Layer 5 of a small transformer language model trained on English Wikipedia (10 layers, counted from 0, width 96).
Take only the direct path to the model's output, skipping the later layers: a vector added to the residual stream pushes a token's score in proportion to its dot product with that token's output vector.

Output vectors of the tokens that the questions are about. A number n stands for (n - 500) times 0.0039.
"cept": 446 445 542 343 531 571 578 727 564 625 652 255 583 591 353 473 505 416 295 285 511 656 528 661 482 513 592 556 537 673 729 565 717 614 472 390 492 540 428 586 415 419 670 568 471 393 692 833 575 562 432 309 399 609 456 480 373 387 627 556 530 493 393 433 592 222 376 545 328 650 543 382 668 585 518 484 537 644 613 394 389 448 218 616 573 606 325 549 400 748 481 512 596 600 422 448
" \"The": 503 470 649 454 637 494 522 347 450 583 503 339 486 474 344 597 504 715 334 539 618 746 551 354 474 489 716 530 541 569 589 248 589 582 406 300 315 585 327 546 534 529 519 426 366 406 724 595 633 468 333 421 388 627 477 456 370 421 594 593 481 372 528 601 665 496 493 606 646 429 659 534 660 673 530 492 459 503 509 571 483 571 633 500 381 531 598 446 730 615 660 341 453 432 749 518
" player": 485 479 474 559 478 589 780 613 358 531 542 479 608 574 331 429 458 341 287 473 553 474 513 333 422 483 569 647 727 407 721 408 539 706 448 264 490 746 500 543 596 584 522 375 317 328 663 704 533 582 540 689 274 552 488 647 388 320 650 612 487 422 551 365 463 431 507 570 555 380 529 554 693 737 540 500 521 500 436 323 491 551 348 491 584 430 421 518 671 598 497 462 465 341 462 539
")": 678 448 386 519 422 474 453 421 422 518 527 414 514 533 624 396 427 577 481 570 364 540 607 508 580 458 449 525 486 508 566 411 330 497 493 554 611 446 478 560 443 449 535 482 414 353 580 445 446 500 521 587 284 437 498 488 476 397 626 465 454 475 542 332 360 522 421 400 509 404 713 296 491 493 442 594 554 393 495 441 498 616 402 559 616 298 421 537 762 450 636 315 638 485 379 485
" Division": 505 405 503 310 506 485 585 747 324 483 433 357 550 581 331 525 492 458 424 598 536 405 529 458 529 475 541 580 522 607 488 561 602 591 541 414 378 426 399 680 683 552 445 326 530 507 685 610 349 647 573 514 391 516 487 567 534 456 447 567 379 369 514 461 530 483 497 484 460 559 697 451 452 708 413 585 419 431 407 497 600 522 391 379 654 654 528 272 716 735 309 557 650 507 668 584
" we": 441 509 431 506 560 395 569 593 409 530 513 494 518 458 425 428 587 516 401 475 656 628 500 489 457 451 368 656 644 700 615 345 616 529 477 445 503 695 500 628 465 538 630 358 289 441 500 478 507 635 341 488 375 457 499 595 565 528 560 414 546 502 533 484 536 472 451 508 589 458 645 480 578 699 664 471 566 496 553 519 485 471 440 551 494 595 452 340 557 483 530 444 477 477 518 422
"s)": 663 253 520 351 446 518 649 411 212 710 540 304 282 636 551 299 630 450 392 489 508 542 611 337 424 424 533 517 386 357 553 231 488 576 440 555 445 661 347 589 447 321 503 309 492 322 646 532 379 415 383 543 28 611 477 559 453 406 729 651 431 479 665 267 403 491 360 688 618 640 906 395 435 522 602 528 648 392 450 407 619 596 476 542 607 483 327 467 714 460 496 379 752 536 349 589
"ction": 592 531 660 180 722 539 453 543 604 458 454 292 234 753 262 366 786 677 528 516 514 664 483 372 439 527 580 411 564 545 732 467 587 714 491 380 482 479 444 705 468 500 587 510 416 532 593 515 589 703 496 543 500 493 477 649 406 482 561 426 539 560 695 379 500 306 630 572 489 581 504 432 453 600 521 491 432 495 458 488 512 503 333 614 646 659 624 326 738 747 524 355 487 533 292 559
"ople": 416 537 512 325 559 568 458 453 426 422 522 323 448 616 369 293 621 693 270 390 554 608 693 531 552 475 500 585 474 603 321 441 757 796 579 348 659 495 587 471 861 572 552 415 353 296 513 739 357 571 359 619 570 772 457 433 434 410 662 589 426 508 698 197 311 372 267 509 610 418 496 317 598 391 690 262 564 589 414 215 532 601 259 449 535 648 278 399 702 848 551 602 457 638 310 534
"ing": 505 490 447 613 527 425 649 374 407 370 510 602 552 558 562 392 567 546 571 282 497 414 353 508 526 517 440 374 383 639 550 462 384 674 424 601 382 639 486 463 633 404 495 416 544 583 544 577 477 617 593 458 567 476 490 503 408 563 489 435 587 539 589 475 556 236 336 530 561 437 444 514 549 485 491 470 714 373 613 516 631 510 457 618 615 589 443 417 283 402 590 342 594 392 714 624
" day": 417 446 652 553 597 414 659 503 551 479 520 496 533 471 413 471 653 532 425 625 701 471 478 341 536 446 428 582 733 656 603 425 696 599 485 411 485 654 493 528 463 566 572 409 488 451 485 608 508 681 333 478 293 467 480 623 497 429 698 549 564 547 601 463 576 412 415 447 557 541 512 563 497 459 523 623 444 418 443 436 571 618 390 412 625 539 406 395 684 816 523 535 613 606 523 531
"\".": 710 422 605 285 578 619 517 485 293 468 309 599 359 459 436 705 615 787 325 596 466 632 580 396 650 505 686 612 531 407 632 460 522 655 445 466 668 615 351 511 500 493 487 402 344 320 622 650 411 606 182 496 345 371 480 561 566 290 721 365 388 400 576 377 455 328 330 414 446 432 621 426 679 382 590 335 570 607 555 576 618 561 341 391 481 555 442 321 675 505 662 457 724 446 661 629
"eded": 326 496 470 362 619 517 638 573 476 616 704 189 725 756 469 453 665 548 421 436 344 540 431 427 500 466 844 742 597 625 595 467 462 598 565 465 284 274 230 570 720 355 490 621 197 590 661 700 570 591 574 357 500 611 442 638 483 390 600 466 555 420 523 513 281 523 340 598 630 461 411 395 513 474 539 517 309 488 571 562 664 652 291 423 586 743 213 206 587 599 451 490 519 481 311 621
" University": 704 540 428 405 506 584 565 597 359 515 642 475 373 642 462 581 569 528 548 398 537 412 444 544 513 467 769 424 660 460 364 544 624 518 532 343 296 541 342 637 606 595 648 371 569 179 544 657 417 607 548 708 541 694 497 463 562 297 626 610 528 372 403 459 469 550 560 567 541 375 565 245 496 664 703 616 598 543 342 271 526 619 400 560 548 688 552 316 643 708 473 550 506 428 448 485
" Best": 797 637 643 397 557 615 624 427 444 477 614 292 452 656 293 520 307 467 350 413 759 628 555 507 531 464 804 431 685 644 369 454 551 576 649 497 328 634 377 521 629 329 547 497 343 484 637 797 288 332 446 571 346 522 485 624 441 383 555 576 606 378 459 365 664 464 516 606 594 494 545 643 552 560 504 527 515 564 463 369 485 500 343 507 553 533 587 332 625 515 705 572 450 397 723 554
" |": 500 482 521 565 502 527 475 514 518 356 345 425 595 518 533 397 523 357 455 498 429 437 524 430 461 479 564 452 392 445 549 585 450 464 569 508 611 546 503 557 512 556 522 575 342 464 577 539 550 440 431 374 478 474 507 422 572 512 591 449 458 403 425 488 478 477 637 470 498 658 423 428 460 436 444 433 470 369 560 560 405 602 496 479 468 488 569 503 475 531 376 544 412 368 470 623

Output weights of attention head 0. The head adds the sum of these rows, row i times number i of z. A number n stands for (n - 500) times 0.0011.
o0: 591 522 472 642 451 644 550 574 721 512 613 414 431 563 452 550 751 590 530 670 368 470 545 515 507 730 634 557 420 733 393 655 608 409 413 672 207 407 618 613 585 729 433 598 517 511 542 556 487 478 577 527 539 636 549 466 454 529 672 383 420 530 397 227 488 404 557 382 474 601 239 333 484 602 324 408 391 670 522 539 389 500 373 598 365 275 301 540 492 452 440 705 489 569 581 642
o1: 670 569 543 447 661 491 478 678 690 844 346 638 309 615 494 498 416 494 883 544 436 608 470 264 297 718 493 499 497 780 637 406 497 416 437 614 380 368 500 442 568 407 603 562 505 459 385 626 301 595 533 523 497 752 582 714 570 505 517 601 268 567 579 367 526 357 565 699 412 449 775 317 475 553 572 432 536 599 450 411 671 574 433 398 293 566 589 796 393 539 415 404 707 535 418 623
o2: 383 660 377 667 544 489 495 694 328 445 409 521 640 373 508 258 319 510 393 411 524 492 471 431 430 326 656 518 650 412 897 194 590 541 414 495 774 677 574 682 277 465 520 376 417 529 553 682 315 398 673 514 440 420 300 570 422 684 307 784 646 540 350 513 601 505 673 334 345 584 521 594 665 328 530 543 752 426 290 379 594 522 387 580 497 280 506 415 651 555 325 449 407 476 458 603
o3: 480 586 612 534 527 684 566 347 540 342 462 508 619 298 567 557 411 629 242 530 616 550 626 631 410 814 326 298 507 440 415 674 562 556 654 403 535 498 467 491 489 510 371 595 340 595 553 560 605 436 562 531 527 489 561 638 573 447 478 435 443 488 663 562 468 540 215 501 435 409 635 305 441 461 537 520 484 634 421 702 537 350 477 551 532 501 526 715 476 318 692 611 465 562 639 486
o4: 487 738 521 270 546 621 504 599 425 661 391 320 576 607 607 388 374 545 541 507 769 380 502 514 432 478 668 492 315 397 364 626 431 510 501 215 508 419 554 492 497 527 541 566 480 350 454 480 567 599 443 494 521 340 522 465 356 558 520 528 420 519 644 567 334 395 604 362 471 624 520 315 544 608 268 540 521 712 608 438 400 491 386 545 348 194 292 239 288 514 424 443 431 421 487 517
o5: 329 446 361 551 343 416 480 335 524 459 600 452 341 501 501 455 628 449 506 408 505 558 391 564 330 434 329 508 312 447 512 674 415 690 402 416 632 533 560 503 584 470 632 334 588 465 589 525 568 413 388 459 592 566 395 353 525 488 478 431 499 588 706 422 416 267 583 359 423 537 483 600 604 408 455 604 448 403 441 445 520 545 523 496 508 480 510 482 677 409 646 586 539 530 519 521
o6: 470 402 498 485 400 359 377 574 511 580 176 675 581 512 456 367 603 529 416 532 420 413 651 451 577 586 599 465 693 389 463 261 500 481 415 601 479 623 571 468 644 576 705 438 504 621 426 418 388 339 481 402 344 414 658 451 417 588 723 420 538 586 625 452 488 559 464 399 576 494 387 801 445 616 459 370 469 222 530 313 409 653 530 625 513 471 527 478 563 407 667 637 482 534 542 595
o7: 477 773 461 439 558 329 319 550 568 416 486 336 615 383 545 576 366 430 533 472 440 203 534 567 562 342 446 453 617 577 553 608 587 419 576 279 634 497 592 489 393 569 778 478 484 438 510 584 573 356 537 635 525 545 616 476 391 421 238 412 420 517 286 413 667 381 698 513 389 475 609 410 477 401 656 593 597 416 492 524 304 574 576 587 420 543 382 751 725 285 475 440 198 375 381 441
o8: 676 476 522 571 369 361 311 416 458 523 510 473 500 612 378 419 440 331 653 336 321 393 421 687 645 749 582 582 337 403 495 725 396 625 505 572 777 670 658 345 441 590 533 435 463 383 489 604 387 491 253 622 385 220 574 398 569 446 334 330 555 530 452 554 355 249 429 551 368 535 514 529 459 510 636 442 623 522 420 501 472 523 459 593 502 489 687 606 726 477 462 506 592 576 421 646
o9: 569 625 318 497 486 645 707 442 472 396 698 409 381 582 687 492 546 379 500 459 481 529 753 563 521 681 295 614 375 294 415 389 417 411 507 642 566 668 651 581 557 285 690 442 470 490 481 408 395 462 272 374 588 476 421 276 382 520 455 368 494 505 580 400 419 289 433 665 544 364 397 220 536 570 532 440 536 414 535 354 560 460 591 503 640 388 599 566 340 448 556 474 501 265 434 475
o10: 328 399 437 723 469 328 332 596 500 832 742 789 353 524 465 438 604 325 321 576 491 591 339 408 463 668 623 717 490 415 543 523 532 568 605 517 402 512 396 581 662 436 369 455 551 422 517 455 538 714 711 627 413 438 681 470 392 638 565 502 674 556 412 607 679 624 465 634 477 420 548 403 479 430 753 593 294 385 293 395 585 331 633 246 642 528 484 384 572 793 474 594 442 484 264 549
o11: 423 596 289 582 475 304 689 650 626 454 541 440 386 687 46 494 444 602 548 548 527 641 580 411 334 647 479 469 602 528 693 596 485 433 454 373 451 566 661 694 408 438 441 807 459 345 575 330 397 221 556 595 560 525 539 756 673 391 327 533 724 562 457 574 392 398 241 474 320 477 480 598 677 794 478 493 348 333 343 624 291 418 557 396 611 326 558 560 524 571 482 594 516 372 530 449
o12: 378 515 478 683 420 635 446 456 369 484 417 357 518 356 411 322 464 468 369 367 439 662 374 536 436 449 475 726 503 586 467 466 426 618 369 597 477 633 296 615 160 431 244 463 456 523 583 568 566 585 525 610 481 429 517 546 663 500 412 294 632 830 558 397 648 701 473 432 548 384 429 676 742 480 479 421 593 472 461 696 480 612 361 408 543 446 567 468 638 421 517 698 532 588 668 359
o13: 442 711 433 580 601 473 526 585 407 768 516 413 518 694 558 592 452 539 530 387 526 507 537 447 762 495 331 557 638 605 442 471 636 443 433 475 482 533 347 677 267 485 406 423 379 605 433 429 605 567 606 574 503 451 527 750 601 462 519 736 439 560 379 325 552 380 526 686 507 469 266 371 486 379 488 469 454 540 484 485 603 639 538 495 448 698 519 524 531 514 434 593 382 470 426 733
o14: 539 582 277 625 345 486 674 512 504 448 458 427 599 529 533 655 548 609 513 493 477 583 631 467 645 687 491 486 635 436 465 367 425 522 354 507 491 562 563 421 482 580 501 394 518 185 537 366 665 470 627 566 534 475 585 504 767 476 541 455 338 464 729 656 510 306 485 478 462 630 447 472 770 520 484 562 361 426 372 668 519 559 520 497 426 641 444 596 403 373 729 600 571 482 455 454
o15: 470 696 648 506 438 476 543 452 624 650 625 285 373 909 532 390 502 398 534 452 558 393 362 356 505 429 354 472 368 541 647 501 527 611 615 425 462 635 386 425 338 511 608 605 505 271 623 569 519 411 613 414 506 450 368 424 513 438 357 255 604 592 540 350 417 344 489 716 484 502 313 422 205 422 614 607 627 394 378 588 575 649 483 411 474 733 614 471 530 525 442 336 464 479 580 350
o16: 596 593 401 627 508 514 567 524 471 544 264 468 546 531 352 532 735 445 356 640 338 628 479 391 595 301 716 361 442 635 476 593 513 522 601 558 616 304 498 708 414 529 462 481 670 355 411 616 464 367 293 456 483 544 711 588 615 482 541 344 441 527 609 360 408 523 717 511 404 709 471 428 428 563 644 454 401 401 599 539 370 621 481 626 387 428 660 485 550 372 428 439 341 400 444 608
o17: 445 475 447 518 545 470 579 485 317 464 386 605 525 571 586 488 373 555 565 574 483 505 703 401 507 474 649 581 545 221 492 493 466 329 744 585 562 548 459 438 636 646 473 354 491 434 602 636 412 437 550 484 646 519 571 438 525 330 439 410 525 342 320 285 389 639 581 290 554 642 521 473 505 427 626 661 452 317 587 586 649 337 564 406 502 374 548 644 412 465 503 608 428 515 518 529
o18: 390 241 445 534 657 313 430 530 506 478 561 492 615 692 439 647 501 703 420 500 533 464 445 426 765 374 245 707 542 526 584 478 413 433 482 454 460 557 624 654 571 433 381 434 544 412 395 375 559 683 350 503 878 430 450 529 407 636 766 271 464 564 412 422 588 438 430 555 512 528 496 271 452 555 647 595 396 384 597 424 492 401 336 439 538 716 364 631 348 531 484 377 444 733 277 494
o19: 529 546 619 479 455 646 302 535 410 416 457 349 627 456 337 445 593 548 540 417 503 506 521 403 512 503 365 438 455 288 604 407 404 434 397 501 534 295 535 512 360 348 648 492 426 443 439 521 245 507 476 381 387 489 525 445 433 507 524 503 430 360 369 503 525 538 487 411 630 671 451 677 515 371 479 512 432 525 470 344 427 506 561 430 620 416 707 578 693 437 557 285 605 428 561 566
o20: 372 437 623 468 557 360 579 525 506 392 448 461 388 450 493 570 265 403 486 606 569 595 625 457 453 708 472 466 527 561 570 617 663 598 568 584 396 539 571 521 654 331 371 616 604 634 548 457 573 521 378 570 475 492 433 392 754 404 443 363 487 376 351 578 568 697 585 412 621 540 603 383 611 477 543 506 326 384 598 453 329 663 719 389 408 417 479 676 431 439 338 550 442 518 457 450
o21: 358 540 461 534 600 279 507 454 553 450 534 524 462 350 507 461 528 379 361 611 507 690 302 415 415 425 327 528 469 588 602 435 510 405 460 483 638 510 577 655 523 413 571 573 482 661 574 580 465 548 546 445 445 478 472 163 494 575 527 569 605 714 442 443 675 541 577 675 362 517 525 523 617 547 546 540 473 618 620 378 419 406 514 612 643 218 524 332 538 492 507 404 615 465 517 434
o22: 580 331 600 670 406 450 644 446 303 361 440 542 488 427 704 440 670 610 575 528 419 522 508 582 543 682 547 489 488 484 680 433 543 757 393 448 528 626 521 404 670 482 572 560 650 617 401 620 498 512 511 575 383 469 485 621 551 540 498 461 574 564 575 429 605 433 439 514 576 406 442 489 605 508 388 543 391 545 480 651 380 484 421 446 629 435 360 565 442 665 452 614 672 419 550 606
o23: 528 539 614 638 720 415 631 380 673 367 703 630 447 590 411 503 589 501 654 494 563 390 556 494 219 454 455 467 402 651 472 536 457 501 611 330 426 598 653 594 595 680 488 324 341 279 523 613 449 534 508 563 472 638 622 448 441 400 540 492 507 416 455 555 422 479 410 628 508 474 602 667 502 597 520 592 508 717 416 570 374 601 498 672 305 502 437 538 505 595 435 619 400 429 605 415
o24: 467 536 515 527 469 616 402 439 562 385 467 634 564 362 554 443 731 483 536 415 480 587 644 562 375 651 527 337 524 536 522 436 461 532 365 359 462 670 483 468 486 454 609 571 417 651 335 517 726 401 364 489 427 473 624 512 490 320 423 436 338 503 463 583 456 412 481 663 472 392 415 617 521 567 492 367 590 550 582 565 533 416 493 601 582 597 417 431 606 487 662 586 562 556 598 574
o25: 642 369 511 455 344 607 392 437 404 339 648 275 521 509 827 332 499 540 272 653 635 377 451 551 551 261 583 448 407 427 339 473 594 482 628 604 649 319 184 549 385 391 490 350 639 721 787 833 381 506 640 633 501 574 778 566 401 363 469 573 523 389 435 293 608 412 515 546 654 566 614 595 431 441 344 576 428 457 410 689 455 479 492 385 770 624 564 518 556 544 504 579 482 331 473 545
o26: 591 491 621 395 514 660 679 445 506 437 686 448 592 603 424 516 521 462 564 678 559 624 555 604 659 351 576 590 355 524 562 568 489 517 271 276 376 468 423 472 548 318 492 549 293 448 597 381 304 634 452 578 601 580 505 563 458 436 535 490 488 397 181 703 611 456 512 371 558 445 453 326 519 400 431 606 438 501 454 649 503 464 324 474 571 551 709 387 671 514 497 590 431 309 441 566
o27: 469 510 707 428 464 509 563 542 569 526 488 518 636 629 619 658 517 621 621 560 477 430 530 481 518 511 559 296 501 572 526 589 358 308 439 400 371 343 708 545 401 657 412 623 502 679 525 437 523 543 406 380 520 765 353 496 551 423 380 422 552 388 534 536 268 453 482 583 629 483 652 415 376 654 409 604 453 543 533 352 677 545 550 627 257 376 548 510 359 580 495 522 611 575 415 564
o28: 556 597 503 400 326 634 571 526 568 384 449 331 464 522 232 421 449 482 267 725 632 479 393 553 636 461 540 587 575 428 778 421 707 490 478 411 581 455 397 567 492 605 586 510 452 427 701 502 562 386 177 323 622 438 329 522 430 659 718 407 565 406 391 513 289 313 161 559 414 661 568 525 487 607 391 637 321 432 344 374 535 604 506 457 525 550 559 510 458 211 416 346 437 503 460 388
o29: 527 519 342 607 427 675 570 289 502 621 460 594 488 583 622 735 697 460 457 515 558 591 328 499 283 640 725 629 501 617 497 492 621 491 604 553 478 584 542 531 428 442 532 523 545 514 532 596 413 509 497 326 533 625 222 392 403 613 592 566 642 687 562 545 492 423 544 582 554 572 499 538 582 334 422 591 304 259 424 668 436 459 666 382 429 410 271 502 500 480 543 539 484 538 609 242
o30: 435 495 567 655 301 509 445 439 534 371 560 505 477 440 457 647 346 622 451 493 649 503 651 564 428 611 411 345 592 528 346 578 548 580 420 602 338 429 416 367 417 333 519 562 621 672 352 432 535 361 519 576 472 526 807 525 341 538 658 525 493 434 446 630 691 471 652 529 634 413 262 511 607 378 687 346 445 458 528 296 289 468 540 534 573 431 683 711 620 567 558 451 219 535 565 388
o31: 443 315 501 462 676 370 567 546 684 376 451 545 209 586 605 548 531 501 624 585 448 506 336 493 431 406 512 412 635 447 467 555 450 393 419 613 377 270 525 435 468 515 459 580 627 620 378 442 381 408 531 464 364 806 487 560 722 231 545 415 547 443 507 605 553 423 437 619 581 567 588 607 304 590 402 381 439 640 553 517 336 389 435 404 446 348 430 339 468 514 536 281 367 611 315 665

Each question shows a token from some text and the vector z that the head gathered there. A number n stands for (n - 500) times 0.0037.

"fess": 387 564 714 605 524 500 495 392 480 408 392 425 480 551 523 661 347 446 577 644 428 385 577 491 566 453 515 556 551 437 511 703
Which two tokens does it push up most, strongest first? "ction", "s)"

" of": 648 564 527 438 558 509 536 680 452 490 658 479 449 522 525 489 412 559 616 373 465 361 330 510 528 591 547 537 554 373 508 572
Which of these tokens does it push up most? " University"

"m": 368 454 548 436 564 547 644 471 414 519 481 524 555 412 472 509 425 581 428 514 370 604 624 475 580 561 469 484 612 486 582 429
Which of these tokens does it push up most? " player"

" the": 506 599 531 316 568 485 521 622 412 253 523 530 512 438 721 609 475 536 554 518 375 592 392 508 603 542 588 618 616 334 495 258
Which of these tokens does it push down most? "ing"

" s": 474 557 546 403 499 451 551 659 461 405 547 530 634 360 615 508 505 539 595 462 507 752 539 527 486 432 440 561 562 495 511 380
Which of these tokens does it push up most? " we"

" a": 460 622 568 457 551 534 452 596 403 426 583 518 678 518 502 497 574 431 515 427 429 746 543 520 464 767 534 487 639 500 598 380
Which of these tokens does it push up most? "cept"

"ess": 436 524 657 630 617 458 418 401 558 381 461 453 491 536 497 566 474 466 560 593 407 433 543 526 596 501 511 569 538 436 449 726
Which three tokens does it push up most, strongest first? "ction", "\".", "eded"

"iet": 351 558 641 463 598 594 469 386 479 555 473 466 419 426 551 501 377 532 561 511 436 350 530 438 511 554 434 560 609 463 583 635
Which two tokens does it push up most, strongest first? "s)", "ing"

"-": 436 452 472 411 501 567 504 548 476 512 490 429 542 344 487 574 443 574 638 535 452 453 479 624 525 705 463 374 576 522 628 503
Which of these tokens does it push up most? "ople"

" in": 480 630 539 399 597 474 418 536 446 371 543 523 465 522 642 536 494 584 625 465 462 619 455 450 496 592 519 591 649 495 525 520
Which of these tokens does it push down most? "ing"

"ff": 529 596 590 536 525 555 530 489 529 502 513 457 487 491 591 529 448 469 536 539 460 431 484 444 554 590 553 515 492 453 513 572
Which of these tokens does it push up most? "s)"

"he": 466 619 571 466 560 551 394 537 412 413 558 567 640 547 534 500 549 428 465 462 425 744 525 535 484 710 540 463 596 537 562 434
Which of these tokens does it push up most? "cept"

" La": 502 523 593 492 529 514 436 446 560 294 515 431 541 563 560 552 483 428 567 445 550 390 408 383 480 558 480 477 483 486 395 561
Which of these tokens does it push up most? "eded"

"il": 472 536 486 478 481 613 406 400 598 606 380 527 331 458 694 317 362 467 309 403 411 425 637 464 401 398 414 355 429 398 661 688
Which of these tokens does it push up most? "ing"

" and": 436 566 577 496 538 538 580 522 520 507 534 503 485 519 592 502 483 552 598 529 404 523 507 446 562 549 494 483 551 459 591 590
Which of these tokens does it push up most? "s)"

"ute": 444 524 529 482 530 538 511 524 424 471 495 395 500 477 449 468 404 500 531 561 533 473 494 506 482 520 561 429 505 456 475 650
Which two tokens does it push up most, strongest first? "s)", " Division"

" j": 473 506 542 430 452 496 466 583 490 423 518 558 594 425 596 484 525 551 554 370 516 669 570 461 517 429 368 533 611 589 512 351
Which of these tokens does it push up most? " we"

"ice": 546 522 532 422 544 547 504 544 455 403 527 537 566 566 551 535 469 519 533 468 475 643 497 490 575 594 485 598 545 510 481 417
Which of these tokens does it push up most? "cept"

"is": 554 594 611 460 513 540 438 547 464 427 609 466 445 525 510 438 459 532 565 460 477 426 364 514 458 521 533 530 479 311 464 605
Which three tokens does it push up most, strongest first? " University", " Division", "eded"

"G": 498 551 452 556 588 494 549 406 477 574 405 416 524 452 595 453 402 567 548 649 479 411 523 509 519 589 541 568 522 485 576 545
Which of these tokens does it push down most? " we"

"ation": 417 500 500 555 624 521 519 564 422 604 519 441 452 441 545 555 449 497 600 557 419 468 646 490 599 512 444 375 555 429 511 650
Which of these tokens does it push down most? " Division"

"M": 471 463 372 365 582 411 573 625 459 321 445 400 703 368 459 353 497 543 499 556 471 620 438 620 496 598 567 591 477 457 640 442
Which of these tokens does it push up most? " \"The"

" for": 467 545 501 477 601 527 559 563 420 468 518 520 469 425 563 539 455 572 541 538 345 524 470 447 549 531 498 584 564 356 549 560
Which three tokens does it push up most, strongest first? "ction", ")", " University"

" dire": 369 525 602 434 460 596 548 493 388 450 497 501 628 571 534 609 425 492 557 430 431 566 677 533 560 667 531 635 627 474 610 473
Which two tokens does it push up most, strongest first? " day", " player"

" S": 481 466 440 417 591 403 567 643 462 346 484 414 690 379 499 368 513 553 532 550 460 612 478 645 518 558 531 557 471 467 587 481
Which of these tokens does it push down most? "s)"

" m": 539 468 639 380 496 442 351 602 491 453 559 480 562 450 593 406 489 617 569 477 575 687 481 547 439 354 419 542 525 404 603 408
Which of these tokens does it push down most? "s)"

"er.": 516 458 467 403 609 587 581 824 606 515 184 384 367 311 417 374 472 590 298 438 423 546 421 605 695 697 508 761 491 296 625 427
Which of these tokens does it push up most? " |"

" ==": 463 471 417 419 616 489 594 782 521 383 388 420 480 417 473 458 426 556 477 436 453 553 422 597 613 643 506 589 558 462 625 411
Which of these tokens does it push up most? " Best"

"ign": 453 511 488 497 597 413 485 508 398 351 437 492 538 482 493 448 514 562 527 540 412 595 508 579 654 565 512 477 496 459 510 453
Which of these tokens does it push up most? " \"The"

"ce": 515 530 614 500 564 534 436 499 477 401 676 462 560 592 424 447 562 473 442 525 452 541 477 563 419 591 471 461 548 436 446 561
Which of these tokens does it push up most? " Division"

" pro": 304 536 624 522 475 378 539 461 606 307 524 531 595 496 547 561 534 474 661 422 472 605 560 414 503 588 452 611 657 495 581 491
Which two tokens does it push up most, strongest first? " day", " we"

"air": 416 433 607 427 555 565 476 549 441 417 461 554 580 561 519 406 535 448 521 426 500 629 519 474 515 412 467 420 488 559 408 473
Which two tokens does it push up most, strongest first? " we", " player"

"qu": 487 536 566 445 535 479 474 444 453 455 576 531 457 470 649 561 460 585 596 497 507 535 437 446 502 511 487 583 610 459 583 553
Which of these tokens does it push up most? "eded"

"ian": 398 550 404 359 429 594 483 457 617 520 405 523 377 402 618 265 430 377 461 316 356 557 674 447 475 453 351 325 513 467 709 703
Which of these tokens does it push down most? "eded"

"ad": 480 486 504 500 611 444 422 565 443 270 341 422 603 450 475 371 513 580 613 623 409 629 420 614 502 517 509 529 453 435 519 551
Which of these tokens does it push up most? " \"The"

"u": 443 422 447 508 517 546 534 495 523 419 445 427 536 384 608 546 377 524 629 583 448 451 523 547 465 684 440 526 582 497 614 588
Which of these tokens does it push up most? "ing"

" Par": 548 577 594 422 531 534 438 567 456 422 651 470 464 510 483 428 485 532 556 447 476 452 375 536 441 541 514 527 476 349 473 569
Which three tokens does it push up most, strongest first? " University", " Division", "eded"

"me": 549 561 617 604 518 529 450 459 533 413 627 498 561 521 478 597 476 446 512 564 436 528 379 550 487 607 445 467 540 433 483 534
Which of these tokens does it push up most? "ction"

" to": 384 562 568 357 588 473 373 588 481 406 385 505 484 519 668 458 463 581 570 465 392 575 543 522 565 535 520 586 591 510 471 452
Which of these tokens does it push up most? "cept"

"i": 375 476 641 440 642 444 419 313 523 329 370 597 680 635 598 555 416 448 613 318 392 608 681 533 519 487 452 622 606 532 559 649
Which of these tokens does it push up most? " day"